Layer 5 of a small transformer language model trained on English Wikipedia (10 layers, counted from 0, width 64).
Take only the direct path to the model's output, skipping the later layers: a vector added to the residual stream pushes a token's score in proportion to its dot product with that token's output vector.

Output vectors of the tokens that the questions are about. A number n stands for n times 0.021.
" nomination": 16 57 -1 5 12 -54 -35 53 21 -26 19 -16 -12 -3 -8 38 -18 -2 -56 51 3 -15 10 -12 41 3 -25 15 -37 58 -14 6 -39 18 41 -15 34 -27 21 18 -21 21 -42 11 -47 24 13 4 4 13 -17 -62 -84 -13 -9 14 63 -35 -8 13 12 -71 50 39
" most": 10 -1 2 19 -11 -10 13 13 17 -6 -11 -35 16 42 -35 -10 54 -13 -32 -15 12 34 22 1 6 -47 -6 -14 10 27 -11 -1 18 -31 27 8 29 17 44 24 -14 -6 -37 -26 -16 -36 -8 39 0 6 26 -3 -45 20 -24 2 23 -14 -22 -17 19 -32 -23 14
" active": -17 33 22 -14 10 -10 -37 32 2 -1 -8 14 1 -27 -13 -16 1 -30 -13 10 24 52 -6 18 36 -12 -26 -3 36 38 11 -16 -24 -21 25 11 38 -5 33 -1 -22 16 -13 -35 -14 -12 2 1 7 16 23 -20 -34 -30 7 -7 11 21 -7 -9 13 -41 -32 14
" draft": -14 -8 2 -3 -20 -42 7 27 -19 -6 16 24 -4 -4 -5 -15 9 -41 -42 39 -4 39 -5 23 36 -19 3 16 -11 94 -18 -6 -21 38 16 -22 11 10 43 11 0 -23 19 34 -24 6 -16 5 5 -3 -9 -13 -34 -18 32 -1 -2 6 -1 -55 45 -80 10 -23
"most": -3 24 12 6 14 -46 48 58 -28 -7 -50 -57 -9 3 3 -48 -8 -52 -42 6 92 35 21 -12 51 25 -3 23 -25 0 -24 25 17 -13 -5 46 -7 28 7 17 -11 -5 10 -9 -26 -48 27 31 5 23 -8 -46 -5 -24 -31 -70 35 14 4 10 18 -49 -28 60
" a": 27 -5 16 13 -25 47 11 -22 -10 -16 -41 13 23 2 -22 8 40 -21 7 -20 15 38 -10 14 11 -9 -7 12 4 23 14 -26 46 -39 24 -16 23 -27 -2 -11 -23 -12 -9 32 -23 -22 -3 -8 -3 -39 -33 13 -5 -10 -21 21 0 23 48 14 -9 -8 -25 -2
" best": 13 12 11 12 -18 -21 -14 27 13 16 -12 -29 46 5 -36 8 29 -34 -37 6 -11 54 26 33 38 -39 2 -9 -8 16 -2 0 12 7 6 6 30 -33 12 51 -34 23 -21 -3 -20 -6 -15 7 8 -8 30 -37 -33 -5 -20 0 4 -15 -8 -16 -4 -43 -19 44
" gain": -10 -1 9 3 -1 -6 -15 34 -17 1 -9 15 -7 -20 -9 -38 -7 17 -14 31 -27 -2 -16 -25 16 -17 42 18 -18 17 -13 27 -14 -13 21 19 11 -8 10 -7 13 -14 8 8 -56 33 16 1 3 9 0 -32 -1 14 0 -26 40 23 16 4 14 -69 24 -6
"Previous": 25 42 -11 -21 13 -75 -7 64 12 -20 3 7 13 -54 30 -46 -15 44 -30 26 -16 -20 26 -14 27 -37 1 -2 4 29 -12 45 -13 -7 17 33 4 18 29 -15 -40 18 -57 -4 -24 13 0 32 10 28 38 36 -54 -11 -12 37 37 -56 -47 -30 16 -61 0 35
" been": -11 1 -13 -16 19 -38 69 29 -16 -7 -54 -22 14 15 11 23 -8 27 -20 32 30 40 7 -23 5 -29 9 49 33 58 5 29 55 -15 13 -6 9 -4 2 -6 -32 20 7 -82 -52 -33 23 16 -2 -22 7 -38 -12 -47 -23 -2 42 -16 7 -6 -3 -60 28 -18
" honour": -9 40 12 -16 20 -9 -59 45 -17 14 18 -13 -37 2 22 22 16 -7 -4 12 -12 22 34 -29 28 -39 14 -22 -31 72 -10 39 -31 3 49 -23 32 9 16 34 -40 -12 -8 39 -21 16 -10 14 9 19 -11 -47 -42 -17 -4 -17 15 -34 -9 -13 -1 -38 -7 9
"mate": -41 34 33 -37 13 14 -50 43 -12 19 8 9 28 -27 10 -46 10 -49 -14 75 26 -26 23 -3 24 -31 -34 41 -18 -7 -59 25 0 27 32 -8 -22 7 79 51 -35 -3 10 6 -17 -13 27 -30 4 43 0 -41 4 24 -68 18 0 -28 -5 39 6 -34 -72 16
" formal": 0 22 -1 -4 11 -24 9 27 -5 -4 -13 -18 15 -29 -6 -37 31 -8 7 13 -16 31 13 5 8 -45 -23 10 11 21 8 4 -1 -24 29 12 1 2 23 0 7 7 0 -19 -41 6 47 -11 6 4 -35 -14 -3 -20 27 -7 27 -11 -3 28 12 -65 6 -3
" selected": -22 26 26 -12 -9 -17 2 29 23 -21 4 15 22 -43 -15 1 3 -1 -7 39 15 27 16 3 29 -8 -14 -6 -12 56 -9 23 6 11 9 -13 16 -1 73 13 -38 -4 -29 -32 -55 26 -20 16 1 30 -7 -15 -40 -7 18 -5 -9 7 -46 -18 -2 -53 4 0
" the": 7 -6 -1 12 -41 57 12 -12 -2 12 -28 20 28 -14 -13 12 73 -3 6 -23 9 19 4 5 8 8 24 -8 7 44 26 -5 51 -54 18 -29 4 11 24 -22 -33 -20 -9 24 -26 -21 -23 -3 -6 -29 -43 39 -30 11 -19 25 -17 18 11 -1 -25 14 -32 -41
" Assistant": 7 64 26 2 9 -76 -9 11 3 -18 17 1 9 -78 29 19 1 -11 -34 17 -10 13 38 -6 26 -1 -27 11 -53 63 -40 13 -23 -21 -2 -20 1 0 60 33 -6 0 -22 -16 -32 6 14 17 0 36 25 13 -7 -9 -43 -18 16 -27 1 -17 8 -35 -5 56
" life": 22 -30 -24 5 20 15 -30 58 -17 15 -22 -40 29 26 25 4 22 -2 -39 4 -9 33 -30 -7 24 -30 18 11 13 2 21 -4 -30 -8 8 -1 -12 32 19 10 -4 3 33 -3 -1 5 6 -23 4 -23 -1 -54 -10 25 -20 10 25 -19 -5 -21 26 -38 -20 9
" extra": 6 19 -2 -6 2 -4 22 19 24 -31 0 -30 -6 -7 -16 -18 17 -58 -37 9 -9 39 18 5 52 -8 13 -28 14 11 13 -24 -20 -5 5 0 23 27 40 7 -17 -25 -35 7 -14 13 16 22 6 -2 7 5 -15 13 -32 12 7 -10 17 -11 -9 -68 14 21
"Notable": 12 -1 13 -24 34 -90 2 25 30 3 5 33 6 -6 19 11 26 37 -63 33 12 6 43 -29 -6 -52 12 -22 -2 35 8 46 -23 -5 29 -23 -20 12 78 -13 -29 27 -57 -10 -84 5 40 6 2 9 50 5 -50 -10 -32 27 -5 -39 -19 -42 33 -3 -48 27
" pre": 11 -7 -13 21 -7 1 1 25 2 6 13 -24 -17 10 -18 -2 25 -6 9 1 -25 28 13 0 15 -16 11 -7 46 7 4 -15 1 -25 35 8 -12 -15 1 21 -1 -13 -17 3 3 -10 2 17 0 -18 6 -17 -12 -14 -21 -2 11 14 -6 -3 13 -51 1 10
" later": 50 24 -3 -4 -10 -4 -52 -5 -46 12 -16 -33 24 1 -9 -25 36 -27 8 13 -7 9 -23 14 5 -42 -20 4 23 55 -2 47 24 -22 7 -1 9 1 20 23 17 4 22 -6 -9 -37 2 21 -3 8 10 -16 -13 11 34 2 -16 -18 -6 -19 27 -49 2 -27
" were": 40 12 26 27 -14 -24 37 -7 -7 -49 -32 11 36 6 8 12 33 8 18 18 49 10 -14 -21 17 -23 27 -14 9 6 -11 21 29 -8 -6 -17 22 11 8 -17 -4 1 0 -74 -29 -38 3 2 -5 -24 69 -35 -6 27 25 -20 11 -8 -11 23 -29 -31 -35 -46
" their": 2 6 -15 -6 -12 31 27 15 -1 2 -30 -31 33 -4 2 -9 59 -37 -9 15 20 37 -2 -23 39 36 10 9 -4 40 26 4 24 -12 10 -41 50 11 27 2 -1 -15 -33 -7 -55 2 -5 -31 0 -17 0 20 -45 1 -37 7 -8 -10 34 10 -23 -29 -18 -39
")": 30 29 -37 -18 -29 -17 12 -31 -61 -5 38 6 19 67 13 43 -28 42 -17 -6 -22 -5 36 -7 -9 -9 -13 13 -33 -3 30 8 5 -16 -14 -9 -33 1 6 33 7 57 38 -23 1 -12 -18 -14 0 -29 -26 -8 38 21 51 20 -31 35 41 -41 -27 21 -69 -38
"\"": 27 -7 -21 -5 10 0 -12 14 -30 1 -14 48 -39 50 10 -33 -20 5 -22 8 23 11 -3 -12 50 1 -8 -7 -9 13 -24 30 -1 42 36 11 -45 -14 -64 -4 -58 36 -2 -41 -16 71 -11 42 -4 -36 -28 34 57 19 9 -51 32 6 75 -57 -29 -12 -42 13
" such": -20 18 -26 -9 -9 9 -30 -46 16 8 -38 -27 -4 -14 -21 9 17 32 -32 1 53 29 31 -31 44 -24 8 -3 30 25 -5 20 15 -1 28 19 9 3 52 17 53 9 -13 -43 -25 1 9 -18 -1 -11 8 -29 -17 17 -23 -3 34 -15 -9 26 -31 -52 -20 0
" highest": -3 24 40 26 -2 -44 50 44 19 -23 -9 -88 20 20 -13 3 16 -30 -62 10 -4 40 23 13 7 -29 2 -18 10 42 -25 14 -25 7 4 34 37 5 12 55 -2 -13 -34 -23 -41 -21 10 -1 7 10 21 -34 -2 -4 -31 -9 14 -15 -13 -17 17 -49 7 19
"===": 31 -30 28 18 -23 -36 -27 69 -34 35 -34 39 -47 44 34 -58 -34 45 -13 1 45 7 -20 -10 47 -38 18 -24 4 12 -30 3 -4 -27 -22 5 -31 54 -9 -3 -41 -8 8 -3 -26 77 12 -6 2 -33 -2 -7 -10 18 -16 12 56 -9 42 -17 -39 -22 1 30
" first": 27 -4 30 24 -17 -2 0 3 -5 0 4 -9 24 12 -17 -21 23 -13 0 -9 7 23 8 28 -13 -37 -28 -31 23 19 -1 3 21 -17 13 -3 32 -8 56 26 -22 -2 -3 9 -24 -27 -10 -21 2 -5 -12 -23 -2 6 19 -2 -1 -26 -30 -8 13 -46 -8 49
"==": 44 -5 -23 5 -49 -57 10 48 -62 21 -21 29 -5 39 30 -7 -53 56 -16 -4 44 -2 27 -32 4 -41 29 -1 22 20 18 19 20 -33 -54 -41 -21 69 15 40 -12 -28 16 1 -32 55 -14 -59 2 -18 34 -54 -28 8 -12 22 39 0 7 12 4 -5 -26 5

Output weights of attention head 0. The head adds the sum of these rows, row i times number i of z. A number n stands for n times 0.0047.
o0: 53 23 -19 -21 14 19 -38 -4 -17 33 19 -13 -26 27 -39 9 0 23 -7 -15 -49 11 -15 18 23 -34 3 29 2 8 -42 39 -13 -66 35 24 -14 7 15 10 -2 17 7 42 3 -1 -7 -40 24 -5 -73 0 -4 1 32 37 -2 -7 -13 -13 29 -9 -3 -20
o1: 1 -31 31 -13 -15 6 -10 7 10 -29 25 -33 -21 -7 15 -39 22 -35 16 1 43 -21 -33 18 -26 28 -11 1 -52 51 -41 -10 -3 -7 -10 14 25 3 -71 -8 12 -4 -10 12 21 -2 5 20 16 5 18 -6 12 -13 12 -9 10 31 15 41 -16 23 27 -9
o2: 9 -20 9 6 25 9 -18 35 20 2 10 -4 -36 28 1 -15 -22 -14 25 8 51 -21 -17 -23 13 -1 -6 11 -5 31 -28 -5 -41 34 -27 -7 -27 40 -17 -11 -42 -44 -5 -3 -4 13 6 22 -17 -19 39 -10 3 -8 38 4 -9 51 -55 1 32 -16 18 8
o3: -12 -36 -25 10 -23 15 -58 30 10 -14 -7 10 -28 26 -15 31 -3 -17 -7 14 -13 -6 8 -14 21 11 22 -17 -41 8 5 -4 -22 20 -14 17 13 40 -25 -17 1 -3 4 10 38 35 14 -34 4 -15 26 -11 -41 47 -18 34 32 -16 2 -9 -29 24 33 -10
o4: 47 11 25 18 -17 -7 -16 27 -32 -21 -5 8 24 14 2 -15 -4 -6 -19 -20 20 14 0 19 6 -4 11 -4 -23 -48 25 51 -17 -5 26 -45 -9 -3 14 12 -11 -34 22 15 19 -2 -9 -14 -19 21 29 -24 -8 2 -17 0 29 39 5 12 -8 -63 -11 -22
o5: 12 7 -23 -6 -2 11 -12 -10 0 6 23 -20 9 6 -58 30 -11 11 -49 -29 -6 8 9 -29 12 4 -5 5 31 -43 45 -11 33 -27 31 32 -42 -24 25 -15 9 49 -24 2 24 6 9 3 -19 43 -2 34 -5 29 -17 -21 17 -67 5 -10 8 -21 17 1
o6: 19 -4 28 33 -7 4 -30 30 29 4 10 28 -20 14 17 -20 22 -1 8 13 -20 5 8 43 16 33 8 -22 -17 -36 -56 9 -49 4 -26 0 -17 21 -13 -19 -30 -8 -7 10 0 21 10 7 -53 -35 -15 -1 -4 -2 -11 -5 2 43 -1 -11 -7 14 20 12
o7: -6 -6 -4 -16 13 -13 20 -10 37 4 28 31 -20 32 8 16 -18 49 6 16 7 -44 -19 23 -23 44 8 -1 -6 2 -41 7 19 -8 -10 30 -18 27 31 -55 -11 20 2 6 9 -15 -13 27 1 -42 -26 -9 -32 -12 -4 26 16 -44 -9 -39 -12 -17 22 11
o8: -46 11 -27 2 2 -20 31 13 25 -15 16 37 -3 35 26 -37 7 -7 -5 45 12 -4 6 -5 -8 38 2 -21 -29 12 -12 3 4 16 28 -21 10 8 -3 -32 11 8 -11 -14 -11 -1 -27 5 -5 -26 12 38 5 16 -28 2 -24 27 12 17 -43 -10 -19 -32
o9: 5 30 24 -26 14 0 -14 -6 7 33 16 -14 15 -34 8 -41 -30 27 11 -5 0 -14 -15 9 -13 25 25 1 -46 20 -64 18 -22 7 -26 -33 -25 42 -6 -9 4 24 6 21 -14 21 -3 -5 -5 -2 5 -2 -19 -22 -4 8 -7 -4 16 14 -2 51 14 10
o10: 12 19 -7 -44 -2 50 4 -31 -35 -18 18 -6 7 4 -14 31 -1 15 -9 18 -57 -51 -2 -11 8 30 2 19 -6 -19 -6 47 12 6 -36 54 40 32 17 -23 50 1 37 28 13 -24 -9 -64 6 1 -8 -32 3 -26 -8 -10 -7 -6 -16 -11 -21 20 35 -23
o11: -18 -3 -47 -33 -17 -23 8 -15 -31 23 11 12 7 4 72 -52 15 58 -24 38 22 -63 6 -13 2 4 -59 -9 12 -26 27 8 45 32 5 -44 43 -2 -9 -5 18 36 34 24 -5 6 -58 -4 7 -27 41 22 14 14 -10 -7 -17 18 11 22 -24 -8 -52 -18
o12: 4 -1 3 46 -9 -7 -8 50 -3 -39 -30 11 -1 -16 -31 -23 2 -12 -10 -15 44 46 -13 25 -19 18 18 -29 -16 31 -27 -6 -47 1 50 -7 2 -12 -37 27 -22 -29 -5 -25 -12 30 34 29 95 4 -16 -45 13 34 -30 -6 38 20 -8 -11 -26 -43 6 11
o13: 14 -14 -18 -2 -27 -31 47 52 11 -23 7 13 -25 12 28 -52 -19 0 1 -21 19 -10 27 9 -6 6 8 -16 23 -4 12 16 7 -41 26 6 6 28 -11 -11 29 -7 7 23 22 2 -34 -45 11 -7 17 10 0 -6 34 23 -16 24 -54 21 -28 -47 -2 -18
o14: 22 0 -20 15 6 17 -7 1 -7 -8 30 26 -33 -28 -9 2 7 5 -19 17 17 -1 -5 17 16 10 -23 -5 -22 -5 -14 38 5 -41 6 8 1 16 -19 35 -22 15 14 -2 20 30 -28 6 -12 -25 -27 1 0 37 19 4 -1 -17 -27 3 -24 -8 -15 6
o15: -28 6 22 -64 28 -2 -5 -24 -1 14 14 -49 21 -17 12 25 -16 6 8 -17 -13 20 -14 32 -11 -20 -16 26 -7 -14 -14 -46 56 -5 -11 32 8 3 4 -3 -37 21 -6 -17 -9 0 3 9 -28 -30 4 -2 15 19 1 5 -6 -17 11 20 34 13 73 -11
o16: -27 0 -43 9 17 -28 -26 -34 5 -15 14 -8 40 -7 1 13 17 19 19 23 -14 11 0 -12 -25 8 16 7 10 -15 10 5 41 48 -13 -15 2 -30 2 1 -24 -15 9 -26 -28 -19 3 31 -46 -18 26 18 40 -9 0 22 16 10 8 -14 5 6 -37 21
o17: 1 18 -9 25 -3 38 -32 -9 3 -22 9 38 -32 54 -19 -32 3 17 16 -5 -1 -32 -9 37 6 39 11 -2 19 -1 5 4 2 21 5 -22 26 9 16 8 2 43 -13 1 5 0 -31 -27 -11 -12 -25 -13 -15 19 -22 23 19 -25 15 -30 -1 -64 -22 -13
o18: -24 -19 1 14 7 16 34 22 -19 0 -11 -50 12 59 -3 -14 -9 6 -12 -56 -25 33 15 -31 -10 20 -6 17 -14 -27 34 -3 -38 -2 -19 2 -15 23 -49 23 21 3 -16 21 33 8 -21 -25 40 -15 32 -28 42 25 5 -18 32 18 -10 29 -34 -5 6 -31
o19: 16 -36 10 -11 18 1 -9 -18 -3 17 -16 20 7 33 -27 -2 -11 17 -21 19 -17 -17 2 -4 -29 19 -31 -25 -40 -18 -9 46 4 34 -18 6 10 2 -5 -13 44 -3 -41 -1 3 0 -12 -20 26 3 -32 16 18 33 4 2 21 -43 30 -20 0 49 21 7
o20: 1 -53 -13 -29 -13 24 -5 -39 -27 20 0 -13 -1 -20 26 -7 -7 30 -3 -18 -30 3 -2 2 7 25 -9 -12 4 16 23 28 44 18 -35 8 17 -4 7 -4 15 14 47 17 5 -8 -23 -22 -3 -16 -15 2 -12 -2 19 5 25 -47 1 17 5 -24 27 11
o21: 8 0 -8 6 -15 31 -12 4 -25 3 -5 4 -37 -20 0 -6 5 19 0 28 -14 4 -25 8 -22 -30 -3 45 20 19 10 20 -1 -13 -19 29 15 -12 4 12 -36 15 16 -23 2 -5 32 -20 -20 -12 -21 -3 16 3 -4 27 -9 -22 3 -4 6 -30 48 6
o22: 19 -7 15 -1 -4 44 -6 8 5 -6 -8 27 36 3 -9 -13 13 -13 5 -10 -1 -11 -17 35 49 23 2 3 8 -7 8 -19 19 -18 -17 4 -10 -21 30 -7 -45 -3 20 -18 -5 -35 -32 16 -12 -31 -16 -3 43 45 -3 2 7 36 -26 -23 0 -23 -14 -29
o23: 36 -25 3 34 -5 40 24 0 0 27 -36 -9 11 31 13 -16 12 5 -17 19 -26 8 6 11 35 -21 18 4 13 8 -14 60 27 -47 -3 -17 53 -3 11 16 -1 -67 27 8 -35 13 -56 7 -52 -4 -4 -2 -17 4 -21 -7 -3 -1 14 -23 14 -44 -26 -5
o24: -1 -7 2 36 -31 -23 34 -10 13 -25 2 20 56 -3 -3 -7 20 -5 7 3 38 24 30 -30 12 46 2 -8 -6 4 15 -37 22 2 -40 -14 20 -23 -4 0 -2 -43 -20 -48 30 12 -39 2 -42 -4 35 9 19 -4 18 -1 -8 -2 21 53 -29 -31 -29 -33
o25: -4 7 24 -12 -11 -43 45 -28 -27 -4 8 -2 -24 27 14 34 0 -23 5 26 12 -1 16 -37 -3 -39 -19 -4 37 20 34 18 37 -2 -6 -10 4 -40 -28 2 26 -16 22 -23 -17 -19 -15 -18 36 5 19 16 -37 12 23 0 -31 -27 4 -12 36 21 0 -16
o26: -15 -24 14 -21 28 36 -43 11 17 0 51 -27 18 -27 22 17 -11 -9 19 -10 -20 -24 -20 -5 17 10 -10 10 24 17 -33 -25 5 7 -47 6 11 -27 -1 4 -6 -13 28 26 14 -18 9 -30 5 18 25 -35 13 -19 6 -16 -1 -13 -29 14 6 25 23 24
o27: 16 -41 -26 -13 -16 5 2 18 5 -1 -33 -18 -17 30 -7 2 20 -1 21 -9 34 -3 24 -34 10 16 26 -23 -12 -4 60 -6 -8 44 -31 35 21 -4 -14 7 15 -39 3 8 15 8 -19 -14 18 -38 12 10 -12 45 -17 15 -7 -35 2 5 -45 43 -6 -41
o28: 44 5 20 31 -12 27 -49 18 12 -7 22 2 -39 14 -22 15 21 -24 -21 -21 -48 -16 -22 26 26 -17 18 3 -40 30 -72 -14 -35 -50 23 43 -56 19 19 27 -48 -16 -24 5 23 41 50 -17 -2 44 -13 0 19 17 -5 -8 -1 35 -53 -6 51 -4 -2 9
o29: 23 -12 28 6 -20 -48 13 21 12 15 19 -5 0 -8 9 7 -8 -54 12 -11 31 -24 18 28 -5 12 20 9 -15 -11 -28 -17 -27 17 31 -13 -28 18 -2 -35 -39 1 27 -35 12 -2 32 13 14 6 -26 3 -2 8 48 -14 -19 1 4 -16 12 5 3 -14
o30: 10 7 12 -21 -41 -17 7 -22 -15 -11 -23 31 1 -36 -2 -3 -7 3 -5 5 -10 -19 33 -30 -22 26 21 58 66 1 22 -2 34 -33 36 -2 -10 5 12 -45 0 19 -19 -6 -8 -1 -25 6 43 1 -13 6 -14 -20 15 23 35 -7 -15 12 0 -35 3 -5
o31: 1 -41 -24 8 -12 -9 34 14 -14 29 -35 4 -41 11 24 -5 35 0 -44 -1 -2 -11 -12 -22 -27 -38 29 14 5 -9 22 48 19 36 11 -25 22 5 -15 -32 -7 -2 12 -28 2 5 19 -18 -40 27 12 -16 6 -9 10 -4 11 23 -18 12 41 -9 -17 35

Each question shows a token from some text and the vector z that the head gathered there. A number n stands for n times 0.033.

"ma": -19 -28 -46 3 33 41 35 -35 27 -5 12 35 -26 -46 22 -24 28 29 -67 5 -5 7 13 42 20 -14 -7 -18 9 -19 -12 37
Which of these tokens does it push up most? "mate"

" |": 22 -53 -40 -12 25 -12 41 -26 -3 -18 -11 0 10 1 0 -52 12 22 -36 -39 -1 7 19 45 -1 -11 -23 -3 -2 -25 26 -18
Which two tokens does it push up most, strongest first? " the", " a"

"\n": 31 -50 -41 -9 11 8 3 -25 -18 5 -31 -15 3 12 10 0 7 -12 -9 -15 10 -1 12 43 8 -13 -10 -11 22 -22 6 6
Which of these tokens does it push up most? " best"

"can": 5 -28 3 -4 28 -24 20 19 12 -2 -27 -12 45 19 14 -38 8 28 -18 -39 -4 17 12 31 -19 -5 -17 -13 21 -1 7 7
Which two tokens does it push up most, strongest first? "===", " draft"

" Date": 7 -49 -15 1 32 -22 -1 -36 -10 -8 -43 -19 62 29 -15 -36 7 -4 -8 -26 -1 4 -2 37 13 10 -13 6 11 -7 18 24
Which of these tokens does it push up most? "=="

"5": -42 -40 -4 -34 16 -29 14 -11 11 16 -47 38 -8 -8 0 -22 48 14 -58 -37 6 -10 25 28 55 -25 0 7 -54 -26 14 -23
Which two tokens does it push up most, strongest first? " were", " their"

" changes": 2 -56 7 -30 28 2 3 -11 -3 -38 -5 -5 1 -2 -27 -33 39 46 -11 -33 7 20 34 69 7 26 -26 10 -18 -30 1 17
Which of these tokens does it push up most? " been"

" of": 5 -45 -9 -1 32 -24 3 -22 -6 -7 -38 -16 56 26 -9 -37 9 4 -9 -28 -2 8 1 37 6 10 -14 2 12 -6 16 23
Which of these tokens does it push up most? "=="

" Pld": 23 -38 -17 5 29 -3 34 -5 -6 -11 -35 -61 67 -3 6 -26 -13 10 -19 -52 -17 8 10 14 8 -21 -31 -16 37 9 15 -17
Pushed down most: ")"

" Ye": 23 -37 -39 -13 10 -3 24 -22 2 -11 12 -12 10 -14 5 -38 13 18 -39 -20 1 5 16 47 2 -1 -20 -1 5 -27 13 -15
Which two tokens does it push up most, strongest first? " the", " a"

"v": -28 -55 -23 8 15 32 41 -11 7 -17 -19 -17 -28 12 -1 1 13 13 -50 -50 -8 15 2 34 -8 -29 -23 -30 -2 2 9 29
Which two tokens does it push up most, strongest first? "Notable", "Previous"

"nd": 10 -54 -32 -22 10 21 7 16 4 -8 -7 -1 -16 29 29 -1 15 11 -19 -38 -2 5 23 -14 13 -21 -14 -41 17 -12 24 -6
Which of these tokens does it push up most? "Previous"

" departure": 33 -47 -23 4 27 -13 18 -29 1 -4 -31 -28 53 15 4 -32 -1 2 -13 -16 -1 5 12 33 1 -13 -23 -2 28 -15 2 -6
Pushed down most: ")"

"gar": 11 -2 -12 -25 21 -5 38 -22 14 -11 -15 8 14 -4 22 -39 -11 31 -20 -7 -26 -1 17 37 25 -15 -21 -39 31 -1 -19 -8
Which of these tokens does it push up most? "\""

"it": 20 -28 5 -17 5 -27 56 -1 1 21 -31 -34 4 -10 11 -3 1 -7 -41 -40 -33 21 4 26 -11 -31 -13 -51 73 6 -7 12
Which of these tokens does it push up most? " Assistant"

" ": -56 -49 -13 -13 39 -16 22 -33 10 -8 -54 30 17 18 -12 -52 31 16 -28 -36 -1 -14 6 39 54 -6 -20 16 -37 -9 3 12
Which of these tokens does it push up most? " were"

"ul": 19 -14 -22 -21 13 -6 36 -19 11 -7 -6 3 15 -7 17 -37 -5 25 -24 -15 -16 2 15 39 11 -12 -18 -29 26 -9 -6 -9
Pushed down most: " been"

" GD": -20 -40 -15 -9 61 0 37 14 9 -34 -42 10 46 12 -3 -71 18 52 -19 -53 -35 -2 21 7 40 -30 -45 9 -9 7 13 -6
Pushed down most: " later"

"B": 48 -32 -14 -10 2 -18 34 -14 -5 16 5 -22 7 -7 9 -20 -11 13 -34 -42 -15 18 8 22 -24 -22 -1 -34 58 -16 1 -25
Pushed down most: " were"

"–": -59 -50 -7 -16 39 -21 20 -40 5 -5 -56 28 17 16 -11 -51 35 11 -24 -37 -2 -9 6 39 55 -3 -13 14 -37 -7 -1 14
Which of these tokens does it push up most? " were"

"s": -2 -36 -40 -16 -2 34 28 2 20 -2 -3 11 -34 5 7 20 19 15 -45 -32 -1 17 5 22 1 -22 -25 -25 6 -9 4 15
Which of these tokens does it push up most? "Notable"

"co": 27 -30 -19 -2 14 -6 41 -31 -6 -20 -3 -16 24 -7 3 -40 1 22 -19 -29 -7 13 13 33 -3 -23 -7 -12 33 -29 5 -17
Pushed down most: " been"

"7": 48 -21 5 -8 -1 -36 46 -26 -9 15 -11 -42 33 -7 -1 -8 -23 -8 -39 -49 -31 23 2 34 -28 -30 -5 -49 71 -3 -17 -1
Which of these tokens does it push up most? " honour"

" (": 9 -47 -33 -22 12 15 10 7 3 -9 -8 -3 -5 19 19 -5 16 14 -19 -37 -2 9 19 -4 14 -22 -9 -38 19 -17 18 -4
Which of these tokens does it push up most? "Previous"

"1": 26 -52 -42 -14 15 -14 42 -23 0 -15 -1 -1 4 -1 -1 -55 18 20 -40 -33 4 11 15 47 3 -8 -19 2 -13 -34 31 -23
Pushed down most: "most"

"st": 22 -61 -40 -26 7 14 11 14 8 -12 -3 -12 -1 20 22 -1 12 11 -24 -41 -4 7 25 -6 -1 -29 -18 -39 20 -21 30 -18
Which of these tokens does it push up most? "Previous"

")": 10 -49 -31 -19 11 17 10 12 3 -8 -8 -3 -12 26 25 -3 15 12 -20 -36 -3 5 22 -7 13 -21 -13 -38 19 -12 20 -5
Which of these tokens does it push up most? "Previous"

"ra": 22 -50 -36 -16 20 9 23 -29 0 -22 -11 7 -1 0 5 -36 11 36 -20 -33 -5 5 30 38 4 -9 -11 -7 8 -22 21 -15
Pushed down most: "most"

"|": 47 -20 -10 -15 -1 -31 37 -31 -11 10 -6 -39 38 -8 -4 -15 -16 -11 -30 -41 -23 21 0 40 -23 -22 -5 -41 55 -12 -7 3
Which of these tokens does it push up most? " honour"

" Out": 42 -34 -14 10 9 -21 25 -9 5 11 -20 -65 78 -6 8 -24 -23 10 -26 -19 -17 7 0 19 -20 -22 -23 -34 58 -7 7 -18
Pushed down most: ")"

" V": 54 -36 -9 -5 17 -24 65 -21 -9 2 -12 -41 25 6 19 -46 -15 28 -48 -70 -30 21 18 31 -24 -23 0 -33 60 -16 -2 -26
Which of these tokens does it push up most? " honour"

"cy": 12 -33 1 3 34 -29 20 12 10 -2 -29 -15 51 27 16 -41 7 23 -14 -39 -5 16 10 30 -20 -6 -18 -10 27 -3 7 10
Which of these tokens does it push up most? "==="

"vers": 10 -28 -4 -24 9 -24 51 2 6 14 -32 -31 10 -5 7 -10 7 -3 -34 -35 -31 17 5 31 -1 -24 -19 -47 59 5 1 18
Which of these tokens does it push up most? " Assistant"

"8": -46 -68 0 -57 28 2 -1 -15 23 -22 -48 72 -16 24 -15 -52 54 26 -36 -36 20 -16 26 29 61 -1 -9 16 -67 -17 28 25
Which of these tokens does it push up most? " were"

" Ni": -2 -40 -35 -12 15 20 14 -16 9 -20 -18 10 -11 1 5 -6 16 25 -37 -23 -4 1 6 30 13 0 -17 -21 -8 -6 9 11
Pushed down most: "==="

"å": 56 -37 -7 -4 16 -26 67 -19 -7 3 -12 -41 25 4 19 -47 -14 26 -48 -69 -30 20 18 31 -24 -22 -1 -32 62 -14 -4 -26
Which of these tokens does it push up most? " honour"

"9": 39 -4 -19 27 34 -12 53 -25 8 -13 -21 7 15 5 31 -39 0 25 -38 -32 -11 1 10 57 11 -8 -8 -7 59 -9 7 -22
Which of these tokens does it push up most? "==="

" [": 29 -59 -47 -18 16 23 19 -23 0 -20 -16 5 -18 5 7 -5 18 18 -35 -30 1 14 22 31 -2 -10 -18 -18 2 -17 18 0
Which of these tokens does it push up most? " the"

"ite": 58 -38 -7 -4 16 -27 67 -19 -7 4 -11 -41 26 5 19 -48 -14 26 -48 -69 -30 20 18 31 -25 -21 -1 -32 62 -14 -3 -27
Which of these tokens does it push up most? " honour"

"ata": -16 -63 -32 5 8 25 41 -7 17 -7 -16 -14 -36 14 3 12 5 7 -59 -51 -11 18 -5 27 -17 -26 -22 -36 -5 8 16 29
Which of these tokens does it push up most? "Notable"